Layer 5 of a small transformer language model trained on English Wikipedia (24 layers, counted from 0, width 64).
In attention head 0, each number of a token's query is one row of weights dot the token's vector x. The head spreads its attention over the tokens so far by the softmax of query dot key.

Query weights of the head. A number n stands for (n - 500) times 0.00068.
q0: 494 646 434 457 356 692 432 657 613 375 461 331 377 672 573 128 913 748 493 516 450 523 574 137 788 704 345 758 520 601 464 547 505 619 591 460 230 464 651 416 618 649 633 366 644 425 537 549 503 631 513 358 201 206 658 571 585 405 351 439 793 655 408 577
q1: 686 549 664 379 653 541 582 806 582 364 482 295 209 675 435 647 503 625 278 637 300 302 517 724 411 511 381 334 537 297 632 480 621 459 314 519 368 450 619 883 234 569 572 482 658 487 675 552 331 815 534 359 327 581 384 668 347 552 455 304 533 560 506 570
q2: 177 590 327 269 451 650 642 585 397 209 645 618 637 513 754 367 433 504 652 386 390 366 978 641 685 517 268 584 271 525 358 582 456 443 542 475 435 275 383 470 607 645 415 572 468 384 289 319 661 587 533 408 534 397 438 323 516 577 271 403 346 475 349 580
q3: 690 574 484 505 570 305 478 301 434 397 450 571 351 490 467 625 464 501 449 544 514 303 407 640 535 596 533 705 545 246 566 479 422 436 405 580 544 637 508 764 402 482 368 600 461 500 351 439 418 375 253 531 580 535 327 532 274 462 530 618 476 461 500 560
q4: 314 746 551 600 326 660 620 518 570 452 618 249 679 455 838 229 618 307 473 732 447 367 727 417 422 446 524 525 265 649 351 495 520 518 368 646 631 349 636 505 589 480 718 381 638 598 541 724 448 580 570 331 420 595 554 570 574 658 544 582 607 475 555 522
q5: 334 688 403 445 524 455 816 381 564 250 455 503 454 345 410 443 566 513 522 668 267 412 701 407 534 752 414 572 431 286 578 469 230 540 453 461 405 541 512 425 627 602 272 478 475 235 604 469 619 498 451 399 589 271 450 338 544 486 378 540 477 418 502 473
q6: 492 498 500 374 542 406 425 427 572 417 738 567 487 663 567 562 557 578 435 473 458 485 588 395 568 407 609 515 571 384 594 835 611 230 375 591 293 355 299 812 532 355 442 532 403 266 292 359 393 626 552 471 398 306 379 368 324 609 384 625 489 243 337 806
q7: 490 424 308 593 478 483 420 350 547 549 625 620 511 440 150 533 201 408 378 250 747 562 443 794 783 566 489 495 779 480 380 176 578 540 771 670 464 859 544 455 484 302 509 716 393 647 508 580 545 480 415 578 396 521 528 447 559 395 493 507 450 448 375 519
q8: 574 314 431 392 489 460 270 597 515 601 357 537 190 511 284 688 423 383 405 417 530 611 493 737 539 445 617 248 580 467 624 552 303 255 309 267 246 391 608 217 546 412 598 616 463 618 433 568 503 408 581 423 741 559 618 542 397 494 409 443 369 801 555 354
q9: 379 473 573 495 325 679 282 747 162 641 410 390 630 451 651 439 592 438 525 330 527 300 714 652 297 503 152 537 342 498 445 413 797 435 362 359 595 377 572 181 588 586 662 543 553 338 764 454 596 436 585 565 429 391 602 496 593 745 707 813 583 674 550 849
q10: 489 342 671 557 558 235 476 417 530 236 384 808 446 489 451 633 286 624 641 562 557 646 362 432 284 402 622 416 605 634 440 697 410 413 477 723 476 569 573 431 637 451 514 668 355 556 406 464 608 642 674 413 302 330 683 509 506 372 467 550 551 458 458 636
q11: 717 553 419 561 267 368 553 780 303 496 427 573 670 537 574 546 430 217 587 438 457 417 642 544 145 583 433 347 337 219 294 619 557 404 448 320 439 377 568 708 463 520 667 394 409 538 388 522 502 363 660 503 680 712 661 372 686 491 422 706 541 484 465 565
q12: 448 384 564 753 291 600 424 607 385 406 468 516 573 261 454 361 843 423 360 660 453 502 745 473 462 435 501 693 222 629 522 691 373 595 500 498 371 307 531 386 528 571 554 511 387 561 533 597 558 410 824 611 659 584 588 221 497 448 673 623 384 663 528 628
q13: 489 458 685 783 469 515 567 561 507 314 453 561 629 375 518 407 365 677 558 376 696 598 420 246 185 797 549 747 548 674 454 545 594 431 694 834 391 520 479 474 395 572 605 387 220 408 505 265 407 427 536 340 233 261 727 520 455 250 573 646 447 624 436 396
q14: 438 264 728 751 492 453 330 537 356 481 835 776 296 644 573 438 711 463 479 623 270 570 615 728 133 236 638 432 585 689 641 458 731 413 343 517 725 494 395 626 673 487 513 411 38 426 595 628 194 617 629 611 537 725 574 466 336 247 641 539 612 349 509 412
q15: 495 517 269 616 543 495 302 695 568 557 579 543 620 477 558 649 388 192 475 377 689 487 757 480 355 742 428 513 468 308 364 606 318 362 535 392 470 481 301 641 495 404 537 407 358 407 164 557 593 482 646 687 336 439 645 464 580 593 462 303 504 673 615 422
q16: 574 505 618 454 712 588 565 540 632 436 556 754 397 557 336 444 286 436 515 539 530 550 343 321 385 429 353 658 712 657 704 510 522 542 493 571 557 556 380 425 485 514 508 557 384 682 620 480 468 489 409 475 497 586 536 412 526 390 490 359 576 551 479 535
q17: 650 482 501 676 611 498 570 820 591 631 451 703 441 542 226 622 540 459 603 581 501 594 424 590 458 475 627 548 618 631 525 388 279 675 616 638 457 471 544 336 694 655 579 616 423 630 698 371 528 647 552 525 471 538 511 540 512 372 532 289 820 657 586 547
q18: 698 465 730 615 135 461 487 537 566 645 541 410 431 222 614 413 281 447 587 421 495 356 646 512 383 579 365 818 522 499 448 583 698 418 423 815 556 372 483 606 414 442 518 557 326 487 549 394 353 330 216 360 587 289 553 622 694 511 648 689 516 607 473 716
q19: 292 568 568 871 644 621 579 539 440 593 328 639 578 275 473 523 395 505 868 575 519 639 489 528 533 634 508 407 463 530 336 445 472 525 515 389 565 460 561 721 377 501 233 423 288 346 292 289 527 607 791 292 437 179 361 403 908 371 345 540 512 450 197 732
q20: 609 481 803 518 480 497 752 482 348 439 452 450 533 771 710 327 689 852 592 376 528 444 464 158 493 648 306 450 320 572 502 459 456 770 754 465 425 555 492 410 390 562 437 458 646 447 448 446 852 272 419 425 589 582 543 662 669 567 459 517 453 582 377 391
q21: 370 649 465 173 406 425 528 627 467 737 486 709 279 509 255 503 574 410 710 537 287 403 520 597 634 555 698 652 527 282 411 565 355 536 453 520 244 517 232 768 515 580 617 481 384 512 422 629 627 526 440 657 492 610 516 729 261 781 605 694 339 358 560 568
q22: 437 361 342 385 613 432 577 323 318 526 302 439 573 661 502 408 492 218 671 253 581 439 334 414 352 563 490 764 946 456 339 348 577 252 518 565 62 533 345 339 512 457 454 606 563 678 383 635 254 379 659 534 675 377 678 323 490 294 592 719 491 561 417 550
q23: 533 257 529 829 733 607 223 408 211 400 369 388 367 582 459 126 549 603 683 252 527 443 407 658 557 733 380 538 453 592 685 458 737 492 488 591 602 439 118 409 560 423 430 645 293 463 397 449 795 408 279 611 592 508 692 541 703 664 728 785 172 610 507 793
q24: 597 564 598 793 271 586 465 509 493 598 583 562 585 354 647 670 321 566 357 403 520 257 430 308 336 183 657 302 777 555 446 305 472 664 498 657 753 558 621 605 519 406 592 276 402 569 324 612 449 504 578 414 603 567 525 483 783 724 445 854 271 447 713 700
q25: 528 334 552 713 609 512 631 375 724 417 573 498 676 557 794 605 534 344 587 513 632 596 406 384 493 338 419 386 441 370 472 554 210 396 339 357 343 452 620 490 48 471 469 517 205 518 709 656 428 239 616 388 609 560 478 453 535 489 527 498 759 484 562 509
q26: 332 400 398 559 367 534 587 513 268 667 515 509 661 399 561 520 737 592 422 280 681 106 600 446 528 368 514 377 277 569 686 542 425 442 565 621 618 552 656 537 555 452 463 657 518 524 665 438 395 511 565 293 908 555 502 444 705 465 259 238 452 616 549 610
q27: 262 611 523 344 447 501 346 326 413 568 804 313 419 278 392 608 667 651 348 465 476 550 530 564 535 305 668 548 479 518 695 682 265 150 332 615 413 441 453 502 616 569 386 625 447 535 340 579 549 494 727 447 312 310 613 130 353 679 330 241 278 694 211 760
q28: 374 587 370 560 484 735 394 716 399 619 790 563 416 466 624 386 660 549 322 734 444 417 471 380 764 435 649 605 560 283 518 528 729 387 585 542 433 353 413 448 494 599 626 417 522 358 627 654 726 425 673 403 577 542 447 507 881 802 198 758 649 783 558 433
q29: 440 449 574 249 506 449 520 475 580 379 667 642 314 401 500 454 651 554 403 706 211 461 342 83 626 566 454 470 530 646 573 547 543 409 657 331 322 324 691 307 550 736 300 485 535 654 839 458 433 518 512 599 429 415 332 594 638 513 596 583 780 560 445 422
q30: 371 479 607 551 542 530 602 777 269 492 482 204 605 639 504 548 472 495 577 603 193 542 526 539 547 533 660 414 402 567 563 505 609 524 212 392 355 736 606 500 438 612 562 442 415 777 479 267 577 663 556 501 364 655 449 460 374 693 160 420 769 621 573 330
q31: 481 440 306 119 540 404 380 562 478 371 319 926 772 438 562 268 227 271 673 452 468 631 453 398 620 507 527 561 547 278 517 609 250 128 355 372 646 536 483 508 706 656 349 540 656 380 655 457 311 322 743 626 313 208 216 341 479 347 420 423 291 398 566 801

Each question shows a short text with each token's key, already scaled and adjusted for position as the last token sees it. A number n stands for (n - 500) times 0.0022.

Then comes the last token's vector x. A number n stands for (n - 500) times 0.014.

0 " and": 314 522 694 417 392 642 610 527 367 382 580 182 260 694 376 535 796 527 239 549 411 712 536 359 344 389 433 641 371 513 506 580
1 " the": 673 436 658 707 358 488 657 645 424 315 540 388 329 609 299 561 827 565 403 605 515 635 485 305 267 528 516 588 447 505 444 456
2 " H": 454 574 426 652 360 348 391 731 647 459 475 419 346 525 229 513 790 561 442 652 471 582 602 467 392 432 631 542 445 405 540 494
3 "ong": 609 364 414 771 305 434 522 645 382 511 418 235 237 728 328 397 839 550 439 504 559 490 402 315 392 370 466 522 507 621 633 362
4 " K": 516 471 283 556 522 232 313 695 591 454 491 402 366 585 344 515 789 534 453 594 511 614 444 477 423 484 521 579 428 366 563 302
5 "ong": 617 688 234 538 314 355 474 581 355 470 421 228 269 637 333 352 842 547 408 485 580 497 400 299 407 398 506 499 515 675 655 405
6 " P": 466 444 378 242 599 300 254 555 648 490 577 417 349 581 368 502 794 530 325 614 576 617 478 467 308 538 582 594 513 439 536 415
x: 455 431 435 417 491 467 435 498 575 483 415 619 458 555 502 509 302 511 447 311 636 678 102 552 625 495 568 601 783 522 588 421 577 414 562 396 441 560 398 480 444 438 650 604 552 510 503 477 666 532 510 517 606 553 418 343 536 495 426 363 554 532 604 453
Which token does the last token look at most, and with what share of its attention? 2 " H", with about 80%

0 "ct": 440 372 616 646 485 592 559 553 414 414 532 288 397 590 459 386 859 588 525 556 510 641 172 340 441 464 536 513 588 591 498 494
1 " n": 487 565 564 723 362 430 413 650 454 372 557 318 333 609 426 437 896 582 310 653 546 567 539 350 451 483 479 599 450 596 497 557
2 "ame": 408 409 578 621 380 518 573 590 516 370 507 371 325 550 421 482 870 598 395 576 491 675 494 438 358 382 353 466 497 702 617 501
3 " s": 548 469 399 661 471 314 449 697 489 313 579 304 374 637 381 461 878 589 348 611 434 650 527 370 382 449 507 632 417 536 483 481
4 "h": 453 517 420 606 402 404 557 662 473 454 591 388 297 715 423 415 823 593 565 610 483 652 428 389 584 429 480 478 470 488 568 436
5 "ou": 597 471 323 652 354 488 319 698 421 410 517 256 336 694 209 348 855 625 447 695 644 513 465 418 424 502 582 568 406 635 669 492
6 "ld": 493 602 445 473 506 354 400 640 467 454 540 409 459 564 447 400 865 605 493 637 458 536 343 535 290 549 467 464 513 543 578 495
x: 386 564 593 407 698 623 437 480 674 523 461 601 560 612 452 456 416 551 347 499 506 612 281 486 527 719 607 449 788 475 473 474 592 579 463 487 696 404 548 450 498 618 570 569 476 674 605 482 582 470 488 581 428 577 460 558 545 539 535 527 678 357 489 488
Which token does the last token look at most, and with what share of its attention? 5 "ou", with about 40%

0 "es": 422 632 532 452 550 452 503 546 350 638 580 365 543 618 431 489 725 625 545 610 490 429 396 399 607 392 524 453 527 595 418 583
1 "e": 482 567 575 524 500 499 488 547 332 618 519 315 423 613 408 426 800 642 507 567 651 523 435 436 563 441 466 428 494 617 456 600
2 " |": 466 501 534 517 346 538 482 646 632 318 660 347 398 436 286 563 641 546 304 662 476 561 513 429 415 462 576 716 539 471 440 710
3 " E": 490 565 287 691 405 282 271 631 514 379 545 349 344 634 407 493 834 559 420 654 573 532 503 527 329 542 596 566 301 383 505 504
4 "l": 395 639 294 583 280 411 505 651 403 422 418 279 377 624 551 338 812 566 544 627 461 509 271 464 506 404 705 492 612 577 524 394
5 "ig": 500 611 335 431 449 353 440 616 326 520 380 255 523 631 448 364 866 613 597 580 545 430 298 476 546 357 688 552 498 620 555 287
6 "i": 418 528 373 519 379 436 507 634 448 469 461 405 459 467 447 322 688 558 534 538 512 615 399 439 571 463 519 509 530 629 601 384
x: 674 522 554 470 328 607 521 592 543 525 590 512 567 482 379 497 255 560 436 422 403 523 221 420 495 405 530 527 514 620 703 447 712 507 636 517 427 488 442 521 615 531 536 483 471 565 476 431 632 655 367 435 547 600 471 646 582 414 525 487 712 507 569 599
Which token does the last token look at most, and with what share of its attention? 5 "ig", with about 60%

0 "==\n": 468 311 650 543 405 528 507 663 474 405 652 253 461 585 580 536 813 602 377 607 374 637 480 356 404 512 448 537 325 521 463 650
1 "A": 572 481 548 678 298 375 471 762 535 379 542 301 328 494 411 499 830 518 396 616 527 504 543 550 310 525 667 585 326 436 470 468
2 " Ch": 509 524 374 750 293 249 378 695 604 378 501 407 352 545 368 566 748 489 385 579 524 609 444 489 438 556 600 578 435 352 551 422
3 "in": 498 466 373 755 462 432 454 657 259 455 395 311 418 503 363 348 766 586 436 568 585 577 261 324 562 509 695 492 558 591 567 378
4 "es": 631 489 366 588 497 502 447 598 326 520 580 343 527 639 436 422 822 681 521 613 490 497 328 385 546 388 592 497 548 613 479 511
5 "e": 575 490 398 498 474 445 424 544 332 552 516 318 452 569 456 385 807 655 496 553 617 540 397 450 526 444 530 455 523 618 494 575
6 " d": 418 423 408 370 545 260 415 572 477 361 603 298 346 588 442 385 896 581 395 616 450 563 418 381 430 576 519 640 374 466 553 575
x: 348 580 577 405 648 426 512 415 638 454 498 672 372 511 510 503 412 522 528 388 682 583 237 402 572 475 601 541 647 416 679 545 495 480 460 488 513 316 455 505 582 552 556 631 580 521 400 402 541 630 592 334 453 481 327 517 446 438 510 432 527 527 698 524
Which token does the last token look at most? 0 "==\n"

0 " He": 557 510 702 623 324 473 440 783 608 441 485 370 345 698 323 540 783 563 397 621 488 545 516 484 311 491 552 571 453 409 604 468
1 "al": 379 421 654 575 397 469 593 661 442 586 492 314 406 760 417 306 862 618 458 627 473 510 453 465 477 356 570 514 542 585 513 387
2 "th": 555 462 605 759 359 534 518 654 413 370 544 384 422 590 414 456 799 582 392 620 502 567 255 363 424 522 606 544 475 559 662 489
3 " L": 413 562 321 647 368 291 345 649 589 421 464 422 345 512 385 519 796 506 382 675 511 556 468 529 474 497 681 584 506 395 539 500
4 "a": 628 511 344 646 413 430 482 592 419 542 482 351 388 605 384 374 808 596 455 577 493 565 433 409 579 388 521 442 597 646 654 422
5 "w": 397 525 192 467 317 420 512 595 464 361 543 343 441 661 450 460 856 621 469 615 492 634 219 375 404 520 435 514 507 568 606 460
6 " P": 476 439 387 237 603 304 255 545 661 511 573 439 373 582 397 497 788 543 349 628 572 595 463 467 323 545 605 608 508 444 552 408
x: 449 426 453 414 505 494 421 462 555 490 421 597 454 552 484 519 293 525 458 327 626 678 94 552 640 505 583 614 800 535 608 414 585 428 582 397 435 563 405 466 481 449 636 593 530 519 493 483 667 518 519 535 609 547 445 341 528 482 435 395 554 547 616 480
Which token does the last token look at most? 3 " L"

0 " ": 467 377 673 682 353 544 580 547 476 365 545 278 392 578 423 460 865 580 381 623 491 648 428 391 301 446 586 694 482 546 536 507
1 "6": 811 373 561 676 281 584 704 695 416 268 554 180 265 503 331 291 790 463 372 676 534 696 314 449 310 368 605 761 421 446 525 455
2 " N": 474 591 396 779 350 398 315 710 644 415 509 377 373 551 375 525 840 579 373 682 531 539 500 458 389 434 655 629 485 497 506 487
3 "ov": 530 430 439 660 277 497 476 664 524 480 397 346 434 605 439 449 879 595 523 472 579 587 336 568 459 328 570 499 617 606 568 406
4 "ember": 586 626 379 507 348 368 567 680 465 557 561 348 389 586 440 401 804 574 479 530 426 714 368 559 318 344 491 551 584 587 496 528
5 " ": 414 529 268 400 453 351 491 585 586 414 578 338 407 538 448 449 820 586 361 589 464 659 403 390 300 446 607 699 522 577 586 514
6 "20": 510 149 247 283 429 268 535 689 564 218 643 422 210 475 389 538 780 504 348 686 488 810 249 372 276 408 554 621 451 467 562 631
x: 614 420 467 499 658 582 542 442 565 408 419 537 433 567 506 655 313 395 461 558 379 446 168 592 351 421 529 489 633 624 517 419 437 409 552 537 640 567 430 575 509 484 513 603 541 676 407 481 647 530 376 587 575 645 306 367 413 434 514 533 537 553 597 484
Which token does the last token look at most, and with what share of its attention? 2 " N", with about 70%

0 "ts": 412 604 509 447 410 484 518 662 540 473 646 429 498 610 572 431 568 547 408 599 491 550 515 580 550 358 589 506 495 576 552 425
1 ".\n\n": 498 397 684 502 393 581 495 691 612 276 713 359 359 542 459 498 714 531 347 554 407 625 567 345 409 451 508 545 284 477 453 617
2 "I": 548 527 428 675 327 329 429 701 546 426 544 281 246 530 386 425 774 562 404 555 548 607 583 454 344 481 685 612 308 498 544 413
3 "n": 568 636 382 759 379 428 499 671 385 407 542 251 466 708 397 330 901 693 526 561 499 658 301 472 408 339 634 598 457 505 469 448
4 " ": 466 580 274 554 473 378 473 606 563 398 630 290 381 566 407 491 841 577 350 563 476 634 455 391 336 443 606 708 487 538 514 496
5 "20": 180 270 178 462 379 325 573 686 513 189 649 402 213 460 359 570 787 496 362 708 477 802 222 384 285 413 576 649 442 434 536 632
6 "0": 495 319 391 389 501 323 378 716 554 319 511 270 268 436 368 304 777 445 374 617 494 582 392 465 259 371 637 665 413 522 544 475
x: 531 428 402 534 586 685 665 365 621 538 521 507 524 627 426 578 403 610 186 572 431 482 182 684 411 424 451 545 563 497 637 380 475 450 475 584 485 488 448 559 375 471 556 566 629 631 572 403 576 551 456 421 562 520 439 440 401 429 517 452 504 497 402 548
Which two tokens does the last token look at most, in order? 2 "I", 3 "n"

0 "os": 498 489 629 509 512 615 565 482 428 381 500 435 421 599 441 484 788 598 453 555 494 634 369 384 521 416 479 483 632 553 537 483
1 " A": 555 474 617 708 372 369 385 730 611 413 577 379 376 575 396 526 817 569 399 609 515 462 481 493 345 500 680 624 381 399 499 442
2 "n": 548 448 535 762 385 471 473 629 424 435 491 248 461 713 424 333 853 654 516 446 536 669 372 501 418 310 574 555 460 553 447 428
3 "g": 546 427 409 580 326 435 498 615 533 514 446 330 504 652 445 381 824 592 590 535 598 530 355 567 580 369 659 494 574 540 580 313
4 "el": 582 664 425 587 255 522 609 602 344 584 478 277 473 600 318 339 808 564 536 557 520 488 284 496 514 440 576 507 609 563 584 440
5 "es": 614 626 389 546 460 503 501 582 333 501 564 368 523 583 408 453 761 650 489 602 506 537 322 374 547 379 605 499 586 605 500 517
6 " S": 493 494 323 321 681 371 248 573 594 440 539 397 390 586 328 525 786 571 394 701 463 579 488 450 375 454 636 626 431 416 536 432
x: 427 480 381 407 620 499 455 476 525 440 354 591 453 548 449 591 358 417 467 327 615 560 55 516 523 414 558 574 641 574 602 419 569 489 665 432 357 454 403 484 630 421 724 614 439 564 439 391 581 565 454 432 580 459 496 351 601 577 468 472 485 458 520 563
Which token does the last token look at most? 1 " A"

0 "ar": 352 453 706 588 427 607 521 498 312 557 379 410 498 633 578 324 763 550 586 596 534 471 181 356 546 546 599 437 596 591 568 348
1 " (": 533 334 642 695 336 648 606 590 514 166 559 263 337 527 460 477 856 576 312 552 454 721 396 385 355 461 551 701 465 436 536 398
2 "20": 777 762 460 830 263 497 635 575 440 187 635 408 219 471 391 577 759 476 328 684 496 796 244 369 312 434 537 622 454 433 519 634
3 "2": 405 674 341 586 398 404 548 725 552 329 585 237 260 473 273 383 673 496 365 632 571 624 359 391 188 393 560 698 417 535 480 560
4 "2": 260 618 360 525 409 444 572 753 631 307 651 281 338 454 341 425 748 524 364 608 535 700 354 377 217 437 636 828 501 498 537 496
5 "–": 509 558 203 438 366 337 494 635 562 314 554 367 318 493 468 457 855 569 258 503 455 727 497 410 203 411 527 641 509 530 641 552
6 "p": 378 427 412 324 469 386 449 617 393 327 534 330 385 616 541 338 788 564 468 589 647 543 404 427 395 534 548 413 497 574 555 375
x: 470 423 741 429 410 480 549 567 561 620 354 584 464 490 454 414 291 509 432 526 387 753 141 568 530 407 533 611 596 461 621 501 503 531 563 458 572 508 569 504 345 391 568 594 483 566 588 506 615 525 484 443 599 577 378 416 548 531 548 509 563 390 688 484
Which two tokens does the last token look at most, in order? 5 "–", 6 "p"

0 "al": 373 568 652 398 505 538 610 579 384 595 498 281 465 689 362 307 845 608 450 552 533 504 440 461 546 397 612 530 524 601 474 413
1 " h": 482 572 583 610 365 442 574 708 501 350 553 334 323 605 319 471 863 599 420 581 451 583 550 331 412 476 533 552 417 536 476 532
2 "os": 497 476 538 691 349 567 637 618 473 377 519 360 342 690 448 433 824 585 465 560 512 646 415 426 441 379 417 453 560 573 509 428
3 "p": 614 546 431 651 443 483 512 673 364 420 533 351 367 681 522 360 817 560 499 514 590 556 412 359 404 531 495 405 466 565 488 411
4 "it": 371 624 343 585 394 543 661 598 428 366 540 381 372 615 433 406 820 587 498 695 514 643 201 351 460 374 512 634 526 658 566 448
5 "al": 530 601 432 644 474 502 474 648 434 558 612 341 405 714 445 276 876 633 466 595 478 546 497 459 504 378 566 555 541 587 493 480
6 " a": 449 449 279 383 575 376 408 620 516 246 614 342 326 539 424 406 893 592 380 585 507 552 441 346 341 560 572 554 336 508 444 442
x: 482 564 562 457 748 401 594 468 596 457 488 650 462 592 589 542 361 537 464 484 509 583 138 365 598 468 649 581 765 626 519 451 518 548 439 474 438 377 506 591 647 497 557 577 608 650 448 463 629 590 475 387 531 395 484 480 446 473 347 513 487 354 600 538
Which token does the last token look at most, and with what share of its attention? 1 " h", with about 40%

0 " R": 538 465 685 693 307 489 391 703 552 346 518 395 385 591 396 540 796 527 350 654 487 611 437 482 331 480 560 582 499 405 560 507
1 "e": 458 552 570 631 401 486 468 585 412 598 486 287 449 673 378 385 887 675 529 628 649 542 456 524 481 397 492 440 516 651 503 583
2 "g": 531 500 459 614 303 516 522 624 558 483 423 374 501 625 468 357 881 620 625 628 571 537 343 546 546 402 673 523 537 573 606 369
3 "ist": 578 482 451 652 368 535 484 668 429 471 535 314 521 549 380 336 796 580 413 451 554 522 358 448 544 482 694 648 504 591 567 413
4 "r": 457 612 357 627 394 453 424 636 370 428 563 350 408 564 528 309 749 592 527 579 453 590 217 301 580 515 627 560 460 547 511 492
5 "ation": 529 643 336 470 491 454 428 577 539 426 577 388 496 537 613 447 771 559 414 610 468 416 322 346 425 442 605 580 432 689 526 429
6 " C": 527 478 342 343 694 359 237 518 596 506 565 397 344 541 451 500 833 480 344 564 470 569 517 506 386 469 629 611 493 429 605 498
x: 484 408 410 475 688 519 503 363 627 442 486 633 459 533 465 481 364 394 575 281 535 589 279 484 540 441 562 643 796 450 539 426 558 452 548 437 422 477 520 514 618 348 700 628 523 687 485 412 567 653 491 524 641 498 471 419 544 572 410 393 501 596 595 557
Which token does the last token look at most, and with what share of its attention? 0 " R", with about 80%

0 " S": 488 477 709 649 320 387 438 749 541 380 505 397 402 598 337 541 781 551 399 709 471 589 494 452 346 461 622 628 427 416 544 429
1 "er": 483 476 624 631 343 502 543 732 384 630 533 402 474 685 421 350 844 644 566 629 537 639 416 443 509 416 587 508 578 654 536 547
2 "ge": 341 393 541 595 390 457 429 628 408 527 508 371 419 642 422 446 821 647 487 591 565 610 427 549 494 398 503 485 552 641 610 509
3 "i": 572 503 565 692 376 578 512 622 423 475 464 416 410 510 458 320 759 556 501 519 500 584 398 432 559 466 504 461 472 615 575 481
4 " St": 467 450 317 605 471 227 313 659 583 437 567 374 360 586 407 512 761 497 388 607 486 531 444 523 456 515 614 587 435 400 586 512
5 "ep": 547 610 351 516 476 387 424 601 449 574 681 324 357 772 432 386 819 594 511 513 647 527 544 544 422 501 485 421 420 500 491 499
6 "as": 472 505 369 397 394 385 484 621 418 351 443 351 536 514 491 400 791 635 485 615 507 566 196 374 536 452 586 541 597 588 657 410
x: 488 503 615 406 584 614 511 487 623 418 567 477 526 511 517 532 337 540 459 613 497 566 88 487 546 353 472 512 464 451 567 510 622 514 735 546 560 476 536 411 705 652 587 516 415 605 550 492 506 694 521 628 489 766 519 524 619 470 457 619 487 565 517 573
Which token does the last token look at most? 6 "as"

0 "ame": 413 691 637 472 426 559 555 572 496 425 499 384 351 524 454 492 801 589 371 521 482 600 450 454 406 389 348 427 481 708 588 503
1 " m": 473 509 597 667 329 422 511 737 458 373 519 280 352 671 394 436 927 595 356 557 520 595 466 443 398 473 510 585 434 517 461 515
2 "ust": 487 415 480 590 317 510 479 656 449 534 545 231 427 676 532 327 790 553 509 491 505 577 399 519 415 408 439 520 485 652 481 565
3 " in": 617 592 454 765 355 417 591 611 461 177 677 309 384 686 392 415 886 628 303 724 468 639 456 379 328 549 554 674 367 548 563 521
4 "c": 405 550 367 587 431 458 472 629 420 350 490 317 385 664 387 402 918 597 606 559 581 683 445 549 473 407 628 418 583 552 523 379
5 "l": 269 464 332 499 311 389 489 679 464 389 509 249 341 637 576 318 866 563 564 601 490 512 321 470 503 408 658 497 535 571 429 428
6 "ud": 393 442 363 518 470 445 554 619 459 404 613 421 481 630 481 392 793 558 601 587 536 609 366 381 577 556 467 439 566 563 475 451
x: 471 510 608 408 477 478 593 622 569 541 612 585 291 449 565 553 207 490 368 512 397 414 380 435 404 443 541 559 625 734 554 412 712 566 604 542 605 375 536 521 688 467 671 659 347 570 506 513 585 505 486 423 477 654 495 548 570 466 506 578 469 476 479 458
Which token does the last token look at most? 5 "l"

0 "11": 438 280 666 614 269 657 726 568 578 308 593 371 282 546 385 463 744 436 277 649 528 771 404 477 304 357 594 747 540 466 604 407
1 ".": 495 482 646 449 421 657 610 687 576 231 701 453 351 548 351 475 775 580 412 699 450 674 548 234 434 479 609 685 459 478 516 538
2 " The": 681 677 489 776 303 481 572 671 473 308 526 302 358 584 317 553 830 548 374 620 603 601 442 442 319 552 619 670 458 443 568 409
3 " f": 552 468 379 682 492 311 431 691 543 379 591 340 344 642 326 444 895 586 381 615 548 495 478 478 397 497 613 560 365 556 459 502
4 "ir": 426 455 355 683 465 411 404 706 312 449 524 364 346 638 375 329 808 568 507 598 564 513 309 453 510 449 593 408 389 478 567 416
5 "st": 503 465 387 627 356 341 523 685 518 374 630 465 344 679 491 398 832 613 486 537 533 587 408 424 424 414 588 548 404 521 570 598
6 " ": 448 418 376 305 481 354 489 604 623 412 618 326 380 548 431 437 851 589 372 608 481 651 449 384 294 455 579 693 498 594 560 519
x: 391 493 375 525 580 448 513 340 594 445 490 590 548 588 562 433 395 602 489 437 537 552 88 560 561 449 513 609 695 537 754 579 525 455 486 522 398 495 424 621 665 452 598 596 532 494 465 486 687 703 429 554 453 547 501 490 392 558 452 523 595 412 640 502
Which token does the last token look at most? 0 "11"

0 " ": 467 377 673 682 353 544 580 547 476 365 545 278 392 578 423 460 865 580 381 623 491 648 428 391 301 446 586 694 482 546 536 507
1 "2": 765 475 580 674 344 522 666 736 486 274 563 200 240 536 261 380 781 514 410 657 567 668 344 396 194 400 633 739 382 496 501 536
2 "1": 695 695 527 659 323 499 629 779 474 273 629 238 216 493 266 399 803 496 319 637 561 656 324 429 278 359 699 734 316 394 509 538
3 " M": 479 546 305 690 386 297 325 703 540 463 459 352 372 630 374 494 861 580 429 674 504 561 461 510 356 484 627 556 480 421 509 483
4 "ay": 591 581 249 627 246 386 529 628 341 491 482 267 412 708 504 367 859 544 443 581 514 695 284 480 444 423 431 513 633 650 645 383
5 " ": 430 545 264 410 457 359 501 571 590 401 592 363 426 526 474 474 794 578 337 572 457 659 409 384 307 453 610 714 531 567 589 501
6 "19": 521 123 314 282 446 284 596 742 608 236 662 457 240 488 368 484 743 517 389 728 512 875 302 360 390 500 564 623 558 503 531 591
x: 535 368 464 497 494 513 545 413 541 458 439 552 412 599 552 615 246 470 425 512 456 329 260 502 358 302 531 469 730 613 538 501 421 476 593 538 684 565 371 539 495 578 453 649 462 598 434 564 664 593 429 541 594 620 387 383 377 403 605 422 526 434 554 466
Which token does the last token look at most, and with what share of its attention? 3 " M", with about 40%

0 "s": 412 481 670 465 455 531 586 630 487 445 560 425 499 627 465 379 797 591 441 549 424 545 382 353 551 382 662 605 571 587 506 383
1 "ia": 242 453 612 496 476 434 471 555 403 578 530 396 424 538 416 431 611 528 508 391 492 479 459 432 573 367 558 439 497 517 450 418
2 "\n": 549 372 540 760 321 475 458 627 614 353 622 356 426 522 470 533 716 556 368 572 392 593 460 339 436 422 599 591 408 526 463 545
3 "-": 537 478 442 744 315 531 541 597 498 310 511 311 306 474 394 413 803 489 345 432 584 539 496 342 347 521 627 638 486 581 502 549
4 " In": 367 644 235 623 382 331 389 631 505 371 601 265 360 702 320 473 883 626 360 703 568 550 430 498 320 475 627 639 354 434 539 482
5 " of": 437 630 260 537 445 332 465 558 441 346 625 241 296 641 406 448 895 577 376 602 497 491 483 431 446 535 651 633 414 520 539 551
6 "f": 436 518 316 422 539 385 418 686 338 464 503 307 259 658 405 440 767 575 582 637 595 416 343 469 490 424 629 395 437 541 537 468
x: 481 483 587 586 422 723 656 583 520 629 415 638 437 439 472 409 312 556 383 453 506 621 300 608 483 414 508 445 669 554 455 586 444 558 518 473 518 467 569 468 672 388 632 664 647 571 488 515 663 588 342 412 543 382 361 496 505 359 433 516 583 439 670 520
Which two tokens does the last token look at most, in order? 6 "f", 4 " In"